Layer 12 of a small transformer language model trained on English Wikipedia (16 layers, counted from 0, width 128).
A neuron's activation on a vector x is squared ReLU(weights . x), where the dot is the dot product.
The model reads these tokens: " on" " to" " become" " in" "f" "lu" "ent" "ial" " in" " comp" "u" "ter" " " "s" "ci" "ence" "," " the" " " "te" "le" "com" "m"

The vector x that enters this layer's MLP at each token. A number n stands for n times 0.0086.
0 " on": -133 42 -18 -1 -162 -105 12 -126 65 -165 -413 78 -25 -39 -14 101 70 -87 -57 118 132 44 13 12 -81 235 -10 -186 -67 -105 91 113 -29 81 107 51 33 69 60 2 29 97 39 -40 189 -155 372 59 56 -7 95 23 -180 -71 -56 54 6 20 -57 -11 16 41 -59 44 64 19 146 65 -4 -128 -83 149 28 42 87 -144 -113 53 -34 -147 101 -43 -19 36 63 44 70 44 31 81 -215 122 8 42 -23 65 208 -24 -37 77 -117 -100 16 51 -7 -91 -160 -32 -102 112 14 3 60 -93 3 -103 48 49 16 -39 25 -61 186 -70 -60 -49 -193 -36
1 " to": -90 144 57 14 -101 -111 -69 -89 -10 -48 -306 19 -87 -42 -50 -11 -8 -119 -70 26 255 -14 203 103 -71 172 -8 -175 13 -47 46 96 -193 -16 195 90 14 139 14 -106 74 55 76 -51 234 -99 419 26 -48 -11 46 35 -184 -6 60 -28 47 57 25 7 -72 17 -3 -33 -158 2 156 82 -38 -121 -5 109 -61 -31 134 -99 -41 -25 89 -133 153 -70 21 -111 34 114 43 50 95 113 -217 56 28 87 -15 -4 36 -35 -23 91 -86 -15 9 66 -119 -77 -72 -61 -111 -9 -134 -51 58 -66 -52 31 -27 16 42 -43 -49 -77 299 -17 -34 -71 -58 48
2 " become": -42 127 -70 7 -163 -70 19 -129 -67 -57 -136 -12 -49 41 -83 182 93 -111 -53 -38 51 9 -14 44 9 236 -74 88 -72 -81 -9 62 -129 62 7 85 -153 51 -6 -138 15 -10 98 -21 160 -110 441 -51 58 25 14 -23 -106 -34 33 63 16 4 -47 -35 47 83 -10 -46 -34 192 104 -29 -194 -38 -25 161 0 -20 44 -180 -34 85 14 -117 233 39 -131 68 -140 27 -114 54 40 88 -303 -30 1 -186 18 -74 69 -144 -17 100 -13 -9 103 -63 60 -42 -145 103 -29 109 24 63 49 225 9 -55 -48 129 70 30 11 -13 84 -7 60 -137 -60 -1
3 " in": -37 56 37 -79 -11 -21 -118 -178 89 -207 -52 -97 13 22 -180 110 32 -112 -73 53 68 -69 81 35 -89 241 25 8 55 49 29 19 -49 99 125 -24 44 44 145 -24 11 44 25 31 176 -80 477 -54 32 -8 50 -123 -169 69 95 -12 19 -96 -103 24 -67 60 -10 14 43 27 -53 -12 -58 -51 -103 110 -49 18 36 -155 -89 129 4 -70 252 -33 -22 14 -30 156 -29 127 71 191 -99 -53 6 -17 21 72 266 9 -11 93 -12 -59 30 1 -212 -115 -64 28 -180 107 -97 26 -47 -15 72 -26 -76 -16 -124 -24 -7 -60 69 -66 -96 -141 -111 -15
4 "f": -48 131 88 46 67 -1 12 -137 -131 -130 -21 35 13 -80 -229 34 324 8 1 -31 137 -89 31 62 -101 86 -13 3 54 -39 42 -10 77 -41 46 -23 13 132 230 111 115 -15 -2 186 88 56 297 101 47 93 -158 -167 -206 -34 19 -47 -64 -91 78 96 -51 51 96 -85 32 -128 -21 190 -53 -72 -65 198 49 -101 -145 -123 13 50 -2 -134 -9 -30 36 -49 35 -21 -154 5 143 108 -56 -52 -44 5 132 -6 107 -69 -17 -109 -190 137 82 28 -226 -45 -89 70 3 17 51 -68 -30 143 216 -29 -50 -43 -88 -124 -90 118 45 -106 22 -202 -35 -8
5 "lu": 92 113 101 -14 -147 72 -85 -203 123 9 -96 -326 -51 -30 20 167 110 183 -9 50 -41 -37 58 13 84 -4 -91 326 -62 -80 126 -57 46 -20 7 73 83 134 166 87 -60 -23 76 51 215 120 131 -18 -7 49 -22 -176 -164 80 -133 -82 -35 12 39 -75 -60 33 167 -11 85 -200 100 269 -121 -9 1 -26 111 -37 56 -59 289 91 -18 17 -54 -267 92 -279 155 -16 115 -50 -68 45 1 27 -35 74 -27 -201 -179 -127 94 -78 -78 -89 -23 -15 -171 -6 -126 91 79 64 -58 23 108 22 173 -79 -141 -63 -46 -168 -95 -88 -58 -104 47 34 126 -121
6 "ent": 35 36 27 -173 -235 4 103 -177 67 78 118 -67 -10 14 -63 -9 258 41 38 -150 -148 -170 78 173 36 108 146 103 21 -72 273 -40 -32 -25 -17 -35 -149 132 159 106 18 69 86 -24 88 -106 136 47 24 150 -71 -59 -93 91 -171 42 21 -38 73 198 -154 -115 -19 8 -120 -52 59 -78 3 44 15 -8 -19 -191 307 -289 -21 18 87 -76 -84 -186 51 -13 -55 -175 51 -118 -45 209 -125 50 4 -78 -11 82 -50 -71 -58 -194 -86 -35 91 -29 -141 1 -19 61 -58 148 30 76 40 118 -1 -86 24 12 -47 216 -15 272 132 -113 -8 -177 -71 2
7 "ial": -84 27 -17 -60 -76 -70 85 -118 18 -1 61 -140 82 10 -87 47 86 219 -80 -10 -75 -36 -65 64 -10 208 129 14 124 -156 3 -19 -5 56 12 80 96 52 132 134 28 39 26 -26 166 -210 316 -74 126 194 -17 32 -118 176 143 -81 61 35 3 77 -62 33 -10 -108 58 51 22 -103 -65 177 -59 -12 23 -120 46 -211 -69 70 -49 -86 -123 -216 -105 20 27 64 -94 -101 26 162 -342 72 56 -79 -47 -65 36 -17 -82 -182 -49 138 -89 -76 -105 22 -72 72 -31 -16 132 22 8 55 -58 -73 -87 6 -90 137 -24 165 233 -44 25 45 -100 -76
8 " in": -36 0 55 -25 8 -58 -103 -176 119 -145 -32 -121 -33 33 -149 139 -40 -66 -42 89 48 -78 75 -47 -52 278 -40 -1 58 18 -48 88 -31 140 144 24 23 37 98 -43 -31 31 -48 80 214 -128 464 -55 -54 20 67 -52 -201 43 -5 -29 14 -114 -94 45 -34 81 -36 18 35 59 -73 -47 -12 -67 4 123 -83 -3 44 -146 -17 45 34 -101 178 -4 -46 82 18 98 -9 104 31 104 -127 33 2 20 15 136 234 38 -38 46 -73 -58 -46 18 -178 -56 -19 -29 -49 75 -52 -19 -85 -57 131 56 -178 -39 -80 27 -45 -3 143 -52 -106 -114 -98 19
9 " comp": -50 198 30 -60 -241 25 -29 -70 155 -67 -100 27 -52 -5 -180 21 32 -2 -48 74 160 -78 16 -10 -127 82 101 -74 47 -211 -7 209 32 -88 -13 115 144 28 261 -57 -18 -271 5 98 232 21 190 55 -47 -26 -99 -57 -301 -84 59 -74 76 -2 -113 37 9 124 -51 176 222 -133 -110 46 -144 -33 48 117 45 86 -28 23 -55 77 -56 64 -123 -29 -96 73 39 -3 -167 -43 28 166 -77 118 4 71 -56 107 82 46 2 -27 -157 172 117 268 -43 34 -87 -80 -85 156 107 -153 -39 50 117 -137 30 6 -120 -50 -43 -68 45 -73 50 -127 -57 -23
10 "u": 66 135 64 -121 58 -21 45 -127 100 -3 -387 -41 -100 -226 -122 17 -96 -49 26 21 109 135 106 -23 -67 9 39 302 -84 126 -69 -73 -47 5 -21 -84 256 225 60 274 -96 -48 -2 -50 369 264 28 78 110 -18 18 -226 -29 -108 124 -70 77 -139 10 -37 -42 -63 9 -257 200 -35 -36 185 -7 -40 53 196 -14 34 -152 67 6 12 76 -207 32 -204 85 -167 48 -14 -9 -8 -28 -64 33 -29 -25 108 107 32 -71 100 101 -84 5 11 -62 -115 -41 -10 -222 239 -66 -16 -42 4 9 68 12 5 -89 119 30 -182 -117 35 192 -179 91 -49 -22 7
11 "ter": -69 17 48 1 125 -55 47 -86 24 65 -120 -10 96 40 -47 135 58 146 37 52 22 83 -153 74 -62 153 55 202 144 -47 132 38 -43 -61 -162 -29 258 159 94 235 -40 -60 66 -40 145 -24 120 -128 9 151 -108 -240 -203 -4 -107 -10 80 87 -67 51 -47 -29 -118 -286 84 -25 91 37 47 -39 134 140 113 -87 92 -77 123 49 57 -33 -26 -232 61 -60 48 -115 -72 -116 4 -72 -281 -95 -6 -19 8 15 -125 -67 -28 -213 -68 31 35 -30 23 179 63 180 6 104 250 -96 -50 100 98 9 -137 -101 29 33 -158 6 92 -132 -19 -68 -173 28
12 " ": 18 -6 -20 -20 -5 172 80 -151 68 24 -22 -124 54 24 -281 71 -43 -78 77 59 -51 -4 -14 106 64 135 -44 149 34 -82 60 33 91 -2 -85 43 163 161 -109 69 -25 -28 11 -71 224 -50 32 -19 108 -54 -42 78 -464 8 0 -73 46 -95 27 -21 41 74 50 -118 17 -13 37 6 -100 -56 111 86 -69 43 25 -64 100 -69 -18 -33 70 26 -58 59 58 -115 40 -34 -5 3 -171 117 -3 146 53 65 21 30 -4 11 -66 30 -38 -143 -111 48 23 -32 -70 9 -10 21 -113 60 101 23 -44 -53 -37 -100 -44 56 58 -11 -77 11 -63 9
13 "s": 94 22 38 42 -31 2 261 29 -17 -103 139 -51 -76 -29 -9 104 -106 123 -56 134 42 86 -72 35 -58 152 -117 30 21 -25 79 125 -13 -5 12 -35 14 136 76 98 76 -253 94 8 115 -113 310 -153 -66 -7 -73 84 -316 12 -157 -127 77 -88 143 0 113 41 34 -204 91 -137 59 -76 -138 13 128 153 29 -23 -27 100 69 -39 118 -137 38 118 -117 7 145 -48 62 45 -36 -52 -42 210 -36 36 131 9 43 -58 94 -107 -125 -104 -119 -20 -78 30 29 83 -29 -98 11 -75 -62 -47 24 54 -88 -167 -109 -46 55 24 -5 -203 -219 91 57 -41
14 "ci": -15 116 6 116 46 52 220 -138 22 -109 354 -21 -44 55 -46 105 71 -35 -34 -77 -89 166 66 12 -220 19 35 167 19 11 -35 145 -94 12 -38 122 49 54 119 -32 44 -170 210 -87 -6 99 94 -119 -201 -121 -169 40 -268 -98 47 -256 59 87 73 7 0 32 -14 72 -32 -106 -101 3 -77 39 -71 147 117 71 172 21 132 173 81 -162 -38 17 2 -142 192 -33 80 4 -57 -70 -172 -17 15 87 19 -123 -50 -73 41 -153 -224 14 -37 -33 3 -120 57 79 69 24 -5 73 50 -118 161 110 -38 -149 28 -236 150 36 73 -57 93 123 -70 -55
15 "ence": -72 -117 -2 -92 -4 -45 126 203 -114 -109 207 -199 92 -16 133 38 -17 86 71 68 -145 229 -122 -41 -128 161 79 200 125 94 72 96 64 88 -18 126 57 10 113 32 26 3 -66 -234 -11 107 126 -146 -76 21 -68 15 -145 -73 39 46 99 -25 -69 -62 18 64 -90 -204 -180 25 -88 26 14 159 94 88 26 -164 82 -56 86 39 114 -151 35 0 -160 70 106 -87 -42 -47 47 83 -268 22 -149 -10 58 209 11 29 -13 -96 -85 1 -53 -65 -100 -5 65 53 81 -34 241 5 76 24 105 -141 -155 18 22 -19 83 124 64 -211 15 -107 -173 2
16 ",": -168 110 11 -33 -42 -211 68 -22 30 -47 75 -90 54 12 36 11 92 -60 24 28 84 50 59 -5 -41 286 -32 107 162 41 40 128 24 56 7 94 41 119 104 2 -93 -6 -22 -38 162 -207 225 22 8 -45 -71 108 -153 7 76 -23 -11 -18 26 18 -8 32 35 -134 -44 94 174 -11 -18 5 -11 6 73 -93 -27 78 11 -77 -13 -51 83 -71 -20 90 8 -133 48 27 143 60 -189 13 13 29 -15 -46 3 30 -63 -72 -44 -30 -37 37 -246 -39 -4 -64 98 -3 -22 -109 -71 -16 93 52 -250 -77 5 49 -67 -25 117 -64 45 -86 -96 29
17 " the": 98 63 12 -21 1 -182 12 -309 29 -16 -16 -75 -47 6 -29 52 -9 262 -29 27 53 13 35 70 88 239 1 44 67 42 0 -72 -27 25 30 211 138 9 30 -20 32 -44 -68 15 -49 -45 180 83 27 64 -63 151 -195 98 7 60 -24 18 51 -30 53 100 51 -81 39 25 95 -17 -5 -128 -145 32 -60 26 -77 7 -43 -62 104 50 110 1 -5 -4 -52 34 24 -44 -28 78 -397 45 31 -262 -3 20 51 -13 -30 95 12 -14 -74 71 -24 -13 -91 -81 -44 49 21 16 -84 -8 -5 3 -139 -45 -22 -52 -52 37 41 -40 15 -71 128 24
18 " ": 66 1 30 -6 29 200 -114 -136 31 92 130 -42 37 -56 -280 142 -66 6 112 14 80 58 -9 92 -26 39 -4 101 4 26 -17 -24 142 -62 -105 20 22 -19 -111 71 -23 0 49 -13 171 -31 49 15 5 -140 -51 -32 -456 -3 28 5 -24 -48 13 -29 10 54 45 -60 32 -57 56 70 -120 -11 22 64 2 67 -57 -60 19 -73 -10 -28 -39 35 -19 -22 29 -10 41 11 70 163 -177 140 16 6 50 88 124 56 14 -36 -138 12 9 -149 -186 -2 -132 -35 -39 31 6 102 -22 13 32 58 -59 -49 -17 -48 4 22 20 66 -84 63 13 58
19 "te": 17 46 21 -128 -43 26 95 79 247 -64 103 -10 -87 -140 170 272 -142 38 -43 47 85 103 163 -53 29 58 47 -35 109 -107 -152 192 64 -148 -22 -27 20 -97 64 150 14 -170 -3 -50 294 8 202 71 -41 -147 -79 8 -162 0 -10 178 120 28 86 157 48 -4 -25 -106 54 -173 -224 -21 40 -27 60 84 59 -129 -202 -54 62 -158 84 -140 -33 75 -188 -126 157 -10 140 -35 -39 55 -161 46 3 -158 20 45 -191 -101 65 -77 -236 -5 75 40 -105 -33 -194 86 79 -122 39 21 26 95 40 98 135 -30 -120 -8 -85 52 75 51 -65 102 21 12
20 "le": -166 -1 124 81 -150 23 68 65 70 49 157 -154 -31 5 -49 -34 -171 39 14 98 -262 362 -64 167 -52 -23 -123 91 110 -75 164 157 208 -19 -92 55 62 -73 -23 269 12 -178 88 -113 58 60 143 23 -48 117 -62 -169 -151 -32 41 65 12 21 42 10 -87 -79 -46 43 171 -186 21 -22 -1 -94 107 57 -16 60 33 -163 75 -63 68 -91 226 138 -38 174 130 -105 -14 8 30 23 -188 53 127 -170 106 -93 -200 -10 -74 24 -174 -131 -52 18 -154 -103 -2 101 -24 25 26 -72 55 -48 62 -29 -10 21 -169 -9 168 -32 134 120 -70 -113 -99 -26
21 "com": -51 -49 109 19 20 -10 92 41 35 77 71 -124 -55 -52 135 -13 40 14 68 81 -193 131 65 -147 -60 61 -12 176 68 149 -57 95 -60 -51 -245 -27 149 5 -86 -45 11 -180 71 -9 241 23 236 -168 -100 43 -192 -24 -149 -61 -76 60 -46 218 80 89 -39 -110 100 -120 72 -7 -154 308 -14 -56 2 111 -33 -91 -14 -128 -174 -28 -45 -4 128 -80 -107 -385 134 -130 -94 -1 -21 57 -75 150 60 -224 -71 86 -206 57 -78 47 34 9 116 -37 78 -30 29 72 90 35 370 118 -9 86 95 62 -185 59 -66 61 -88 90 50 -117 -117 12 3 30
22 "m": 157 122 -101 91 140 -16 -127 49 -42 -50 123 -41 46 -96 58 13 -33 141 33 -157 -188 -12 -47 49 -35 -39 -20 173 39 79 56 275 -121 119 -13 25 171 -107 -15 45 -26 -79 -95 104 147 73 155 -147 -168 63 -94 -95 -84 -185 -147 -110 -89 6 -100 38 58 -56 90 -315 -1 -92 -41 203 -34 48 40 182 -15 -40 35 207 86 -56 -63 -129 158 108 -82 -75 232 -59 -154 -36 58 125 -130 77 50 165 88 -46 -58 9 -122 -27 71 -17 103 -82 -152 -2 -162 163 182 -165 250 22 50 93 46 -30 -157 11 81 9 -161 -6 -107 -233 82 -73 -57 184

Each question shows the input weights of one neuron of the MLP. A number n stands for n times 0.00098.

n117: 65 47 29 -12 15 -69 -26 -43 -133 95 -107 -52 -37 -12 -15 32 170 19 15 -83 -53 -26 -27 35 -2 60 191 -49 -75 -153 -131 -139 -97 15 5 -120 -134 -39 -92 25 -46 -5 -77 -121 -29 -91 -25 88 35 32 -123 83 67 -30 -5 -33 10 10 -101 -167 83 8 85 41 -107 101 70 -81 50 5 8 -55 -64 2 113 129 128 -39 0 -72 -129 45 -20 61 -25 -45 -53 -44 62 -65 103 89 104 148 63 33 114 111 -56 -12 151 156 -168 159 -24 13 21 15 20 23 221 34 80 17 -67 101 -10 -151 2 61 -26 75 -33 22 -101 45 -92 150
It fires most on token 7 "ial"

n144: 18 -22 -21 16 -121 -54 117 60 13 311 -12 -188 -59 -12 -56 25 170 -168 -19 -126 32 -30 50 -13 -43 -25 123 -78 -35 -106 50 -156 -22 16 44 -38 -111 -87 194 -63 169 92 -115 211 -33 -50 -54 -33 -169 -19 -103 25 -26 164 -79 45 60 168 -22 -90 -44 185 27 -90 95 -27 118 70 75 -143 19 -33 -272 -135 -55 144 145 -37 56 175 230 -73 108 10 -160 138 107 77 3 -201 85 -32 87 27 110 -158 218 40 0 0 -58 60 84 95 113 19 -58 100 -108 -182 61 -95 -126 139 -31 6 -42 -60 -46 -137 36 73 -60 -114 28 175 -48 -15
It fires most on token 4 "f"

n315: 79 77 129 158 -219 -12 -102 9 -136 89 -167 -108 122 134 -69 -116 -18 -120 89 51 -133 -9 74 -138 -36 64 -30 209 -66 43 -30 -81 -86 -128 -6 -139 -46 -38 -195 -3 26 -50 -52 -36 -122 -105 19 -198 64 32 -218 -65 -105 -66 -18 -77 69 96 98 3 -15 -131 208 184 66 313 104 67 33 27 77 -139 111 -27 121 -75 16 -116 0 64 135 -18 -43 166 99 -96 -50 -154 40 -54 121 134 -9 40 -154 68 70 -67 100 -45 121 -18 66 -88 29 70 130 71 -24 21 116 -53 30 -15 -27 -33 23 -36 198 -82 -43 -15 -31 18 38 141 -28 12
On which two tokens does it fire most, strongest first? 21 "com", 12 " "

n290: -22 107 -30 74 58 16 -65 143 41 63 -233 -68 -7 225 81 -104 -143 -108 -81 -31 -119 99 94 61 -140 -24 -72 88 95 -204 87 -44 52 -34 -61 22 -14 23 -202 -126 53 -33 -29 80 -235 -191 -49 165 38 90 -26 46 16 -37 232 59 61 36 195 147 54 -134 158 24 -61 46 -7 153 -151 -54 -158 -160 -216 -7 -87 7 -28 94 10 -7 -20 299 72 52 -44 165 -30 40 251 20 15 48 -6 -123 -7 31 -14 115 -188 -70 229 -58 71 19 329 72 59 -21 3 -155 -79 -40 -34 129 -202 -107 59 -164 -183 -17 42 -82 -3 133 -90 -118 73 -130
It fires most on token 20 "le"

n449: -18 -32 31 184 -16 -122 -47 37 -251 -95 -156 -175 -85 130 3 -187 19 -205 -54 -16 -19 60 -76 48 -101 -28 26 -50 77 -124 -158 64 -166 -175 6 -71 10 -75 124 170 75 -31 -147 98 -31 69 -17 85 -94 -66 9 -16 29 -26 32 0 99 -3 -3 104 -58 -100 39 91 -147 108 80 118 44 73 309 -225 -128 -19 -43 105 -70 66 -89 -194 37 19 201 -7 32 -111 -53 -16 61 -96 89 -91 67 -92 56 7 182 -34 -125 212 135 -68 57 -39 236 -19 127 69 85 143 -114 -131 -22 13 -54 3 135 90 -132 155 15 -55 94 35 6 -67 -252 -164
It fires most on token 1 " to"

n388: -121 -167 40 52 -156 -83 -132 -13 -31 28 26 -36 -77 -96 -55 -90 -67 8 -159 86 11 -14 -85 39 87 -81 6 6 77 85 -25 19 124 -39 36 -20 -53 38 -69 -144 54 70 16 82 -144 36 53 92 -129 -60 56 81 87 -202 -42 203 99 27 27 -46 78 -106 68 104 19 56 -29 -99 63 -88 59 -160 -142 69 54 -203 -46 -79 127 61 -19 -11 -14 37 11 102 -121 38 3 0 141 31 -66 -61 35 167 93 -38 8 279 73 -178 -3 24 54 39 18 -125 27 62 -45 -89 6 -122 -88 54 -24 22 35 70 82 167 -66 120 -158 132 3 264
It fires most on token 8 " in"

n447: 21 107 76 166 -86 -56 -38 120 96 149 -104 -118 -19 -62 7 -280 171 -54 -192 59 -76 -38 -71 -138 -26 -81 -30 -10 43 0 3 -91 144 140 -56 -82 -106 -29 -13 -141 55 102 -22 16 57 -34 -83 -147 83 68 -44 0 -103 23 -7 74 255 178 475 -129 -59 -56 -84 -7 148 3 28 28 33 -133 -60 0 -138 -75 -197 20 -140 133 134 214 -77 -46 7 7 -236 225 6 52 161 95 91 97 106 -13 -117 -98 -30 -102 54 -29 20 109 -107 62 -61 -13 21 27 113 43 -30 99 -102 -6 -124 -13 60 86 -13 -93 0 46 -16 -10 210 160 -17 -207
On which token does it fire most, and how strongly? 7 "ial", at about 0.27

n262: -101 148 103 9 -77 -33 -103 -31 -74 5 -79 -185 84 -84 -12 113 -165 -134 -12 -112 -121 -248 58 -44 -75 55 -83 -128 -79 54 125 -73 -66 68 108 -111 0 -115 -158 74 146 74 -124 90 -59 44 -69 157 148 72 -54 -43 0 -97 -53 177 18 -139 64 -223 -121 -24 -20 176 -135 42 -6 161 -73 -122 -102 -31 -139 -50 -94 116 153 46 -105 90 115 165 -24 57 -111 29 3 40 99 94 47 15 42 0 -77 -87 -6 51 -46 15 -23 83 119 -195 37 62 73 -165 43 93 -12 103 -123 -43 117 43 31 118 -75 59 -96 -15 47 -20 179 175 12 14
It fires most on token 3 " in"

n14: -74 -20 87 215 -21 -129 -307 10 -246 -45 -115 -28 -31 106 7 -154 -10 -104 65 -184 52 -86 -150 -21 7 -64 -10 -68 -189 -226 31 230 -158 115 110 22 -241 31 -38 76 -37 124 -129 -20 -20 -94 -31 142 -24 -24 83 51 10 128 52 313 -17 191 0 -61 329 -14 43 253 -62 -10 156 160 17 34 -63 -67 -46 -141 -71 7 -126 109 96 -17 40 243 -46 113 -93 -10 118 108 -20 -203 127 95 -10 -175 -57 -110 119 -33 64 -14 24 -73 24 39 24 17 83 64 -176 84 -39 -74 48 -7 -127 -139 -116 139 122 -63 86 -129 20 -102 153 206 -102 85
On which token does it fire most, and how strongly? 0 " on", at about 3.1

n299: -109 84 253 3 111 -189 7 -42 -88 90 -33 -100 -53 137 -12 9 25 -161 -134 -110 25 59 -37 -72 19 42 149 -251 19 -10 96 -178 83 -25 34 9 -57 46 38 -139 22 61 66 68 18 -260 40 -6 86 166 97 55 52 -3 82 74 -19 94 97 -118 88 -10 57 -51 110 124 142 -43 150 -205 3 64 -142 -78 -84 256 -131 16 138 -27 25 117 99 26 -53 -134 168 65 196 -31 20 -207 42 -60 -67 23 -153 -49 -12 -22 58 -6 -3 12 -64 -231 98 -116 -6 -198 26 -71 -120 49 175 40 12 -44 49 -6 -226 -155 -69 -170 3 56 -3 83
It fires most on token 16 ","

n307: -135 53 65 157 -177 30 136 19 -30 -44 -16 -81 57 83 50 -160 128 -199 -57 24 -189 25 127 71 -120 -269 -51 14 -10 21 -140 -30 -62 65 97 69 17 -76 -23 27 135 -206 -132 100 -188 76 -18 -55 95 -56 0 -59 -65 74 54 -21 -17 170 -30 169 -64 -48 54 212 -57 152 230 230 -144 57 -17 -49 -104 137 94 -20 -274 176 101 -19 102 71 198 100 94 -10 134 -66 61 -165 69 3 -35 119 7 86 -17 -69 59 0 30 119 30 64 160 -108 -81 -117 40 -106 99 -263 -54 -72 127 -33 55 -125 -59 -177 19 -187 -115 -23 0 198 -276 43
On which token does it fire most, and how strongly? 14 "ci", at about 4

n84: 130 -66 -132 -88 -38 136 -57 115 -22 -100 -73 16 151 132 220 47 -38 -68 91 19 -194 -132 56 63 132 -126 -93 -3 -41 -71 -213 -148 -55 32 129 97 -35 25 -126 54 149 -6 12 16 70 -149 -40 106 -64 -40 -150 221 67 143 -143 94 -9 249 66 78 22 128 -24 13 60 -107 -40 124 -120 -66 16 -296 -59 -145 29 38 -26 188 -155 186 0 35 39 -74 -177 13 244 -59 -61 -165 108 -32 12 -51 6 -33 -6 49 108 -94 28 128 76 99 -28 -35 131 -188 -16 -84 -191 -96 -70 -47 -38 62 85 13 -131 -19 -27 -74 -24 65 90 -16 -39 -140
It fires most on token 5 "lu"

n456: -64 -97 9 116 -76 -56 -31 -72 46 69 -87 -104 74 -100 -6 -149 -144 -98 -58 -118 65 -123 94 -120 -229 -55 135 0 -94 -100 -197 -45 -126 -50 68 -63 17 10 -78 -183 -19 -32 -97 212 38 15 -24 -90 86 -38 -145 -6 -39 -68 98 -20 159 19 52 -51 52 46 -164 236 75 151 217 -141 246 136 -109 47 -84 -6 -37 -36 -92 103 149 191 -10 -321 139 133 117 58 222 -19 3 81 12 -56 -105 255 -98 -114 20 -44 124 -19 -26 89 113 15 301 10 75 -30 -64 -17 86 -124 -82 10 -23 -3 100 36 125 -168 -47 -46 68 48 61 81 -60 -48
It fires most on token 9 " comp"

n90: -25 21 44 -29 -130 33 -105 36 -116 50 -44 -51 -13 19 -13 -109 51 -8 -77 -97 97 90 135 19 122 -24 151 -81 56 16 32 -187 5 -33 83 -132 -62 -55 -21 -70 37 -34 -88 159 -36 -23 -107 -44 127 34 10 -66 -27 137 19 -41 -8 -114 -122 -53 -24 258 -5 -25 75 75 78 45 -24 27 -142 8 63 -51 -78 -83 -123 -19 -61 31 -134 -22 49 52 -220 155 204 47 196 131 19 -90 20 -28 -112 129 180 -55 -63 24 -16 -51 27 -48 125 -30 -62 0 -116 -96 -36 73 -46 16 -80 48 39 -176 213 -79 -31 -157 -3 -13 58 -11 16 193
It fires most on token 3 " in"

n433: 64 129 -83 87 115 51 -45 5 40 126 -11 -153 -3 -101 152 -107 -145 -124 -54 71 -125 -53 14 -173 132 -28 192 -50 40 -46 73 155 -61 -95 -6 -321 3 14 -14 -188 139 -72 -57 3 -52 32 -126 11 -26 -28 -96 -156 39 97 43 139 -28 61 -42 42 31 -109 -127 72 151 109 -33 -18 65 -132 -46 14 -172 -51 132 85 24 42 -85 -82 -11 194 52 72 108 -17 141 81 -66 -23 38 87 81 41 47 12 0 116 47 34 -82 -74 -17 -186 -39 -83 50 -84 56 52 -52 -67 48 95 25 -53 76 69 -156 127 117 -97 -54 -84 -22 -45 125 140
It fires most on token 20 "le"

n441: -57 -64 21 0 -115 -112 124 -27 9 -114 -71 25 -85 232 24 113 -25 -84 -24 -71 -93 42 -67 -6 -18 -65 50 -29 -61 -60 -110 15 -25 12 49 -111 137 148 -110 -22 -81 72 56 -73 143 14 -173 118 162 145 15 326 43 102 -93 -154 25 -119 -24 -33 247 44 -32 -72 15 83 -50 91 49 -37 247 -199 -54 -12 -83 40 100 -58 165 195 -54 90 165 119 -80 3 -12 -139 -33 9 14 -47 111 68 -98 98 254 -200 -108 52 -105 -53 6 -143 12 -105 93 50 112 -25 -50 6 102 -111 -227 164 -30 -124 -45 75 9 68 -47 15 -24 110 -13 -42
On which token does it fire most, and how strongly? 12 " ", at about 0.74

n206: -133 47 -64 157 -198 95 -20 91 -57 -23 -60 -41 -53 56 -50 19 168 34 154 44 -124 -162 122 -246 100 -76 130 -56 -16 90 19 94 -87 13 -9 -141 -205 -6 -107 82 12 -86 -58 87 -9 18 -37 -12 240 47 -168 164 58 -114 38 -29 -66 -101 -3 31 -3 -128 78 48 171 37 189 -63 100 -147 -23 -88 -234 -113 7 -28 -109 28 98 18 40 -127 64 -84 32 -167 15 34 27 -82 -25 26 126 -9 67 165 -87 -89 111 13 155 32 53 111 120 -235 -55 -113 19 -23 64 -219 -212 266 -142 -3 6 -48 180 -61 -30 -13 90 -90 0 154 16 -121
On which token does it fire most, and how strongly? 21 "com", at about 1.5

n171: 92 -191 49 17 -41 50 -147 46 -48 -35 -65 -10 23 47 81 57 -58 -63 101 99 17 81 -27 -345 -178 -150 27 -56 -34 156 87 -20 -97 -148 -162 -185 31 -207 -54 -207 -20 79 -179 127 10 -179 -74 -32 14 -30 30 -136 0 -126 184 -45 108 82 0 50 34 0 23 90 143 85 52 -64 54 71 262 -92 3 115 -319 7 -35 44 -14 98 278 58 392 21 88 -24 -69 -27 101 142 164 14 -58 42 -177 -77 -7 16 -89 118 -33 -137 -17 -154 -46 51 169 101 10 41 -76 129 -122 76 -57 -100 -72 140 87 -34 127 65 -87 77 137 54 -160 17
On which token does it fire most, and how strongly? 21 "com", at about 0.12

n2: 45 -10 197 170 52 -89 -11 96 24 -32 -151 -24 -99 55 119 85 90 -97 -72 190 72 -194 174 -76 109 -113 93 -96 -65 -211 20 -277 81 -150 -17 -51 -219 -226 -151 -224 -84 -97 3 -3 83 -23 -9 79 139 -13 -173 67 38 7 142 -21 -106 117 -82 -159 183 45 160 147 -28 139 17 -4 150 -146 -38 -76 -11 116 -178 31 -136 265 116 40 44 114 -167 0 38 -34 117 -37 26 -182 0 -279 -82 16 13 -95 -38 77 84 -17 -106 -38 24 65 174 -17 16 120 122 -178 -63 84 -76 44 68 -51 168 -125 327 -108 -13 -97 -33 71 81 10 -4 -41
On which token does it fire most, and how strongly? 2 " become", at about 0.11

n329: -92 -64 63 -172 71 16 36 75 -6 -8 -99 -118 3 153 -47 172 -48 65 25 -68 -84 161 -153 -92 30 -27 -76 -148 87 -126 -8 53 -17 48 0 44 85 83 89 -163 -8 -46 -11 86 16 -140 -81 -5 51 -124 -106 49 -13 -98 -76 -117 -17 16 25 -19 129 -88 51 240 -135 22 170 -136 111 -130 131 -38 66 -6 26 184 -18 -14 120 16 197 -76 105 117 56 -22 -120 -47 13 -112 118 11 -5 174 -49 -12 29 16 -63 86 76 -8 97 -215 57 -96 -5 86 3 111 -94 -52 -51 -55 70 -8 0 87 80 91 -57 -116 -267 -17 30 100 -121 -61
On which two tokens does it fire most, strongest first? 12 " ", 16 ","

n57: -30 -181 -62 44 74 104 -71 83 -48 68 -92 -80 -162 25 -203 -44 10 -152 -29 -77 -61 -43 -108 -6 -66 -20 -123 86 -240 111 -60 -96 -154 42 -67 166 101 -16 -131 -10 103 93 -148 51 -31 -18 -44 -147 -126 -79 189 154 -47 -51 13 59 -61 -12 35 98 61 29 234 209 209 28 216 78 140 -16 -62 34 -46 16 -13 133 54 -82 92 59 -6 61 -97 -16 58 -70 -9 -120 -77 -19 80 -150 -55 43 31 -3 163 -196 -38 -3 124 61 -111 52 87 -148 124 26 72 -241 75 -28 -58 47 201 -60 55 6 60 -165 194 -294 -198 -98 -28 96 -105 -47
On which two tokens does it fire most, strongest first? 22 "m", 12 " "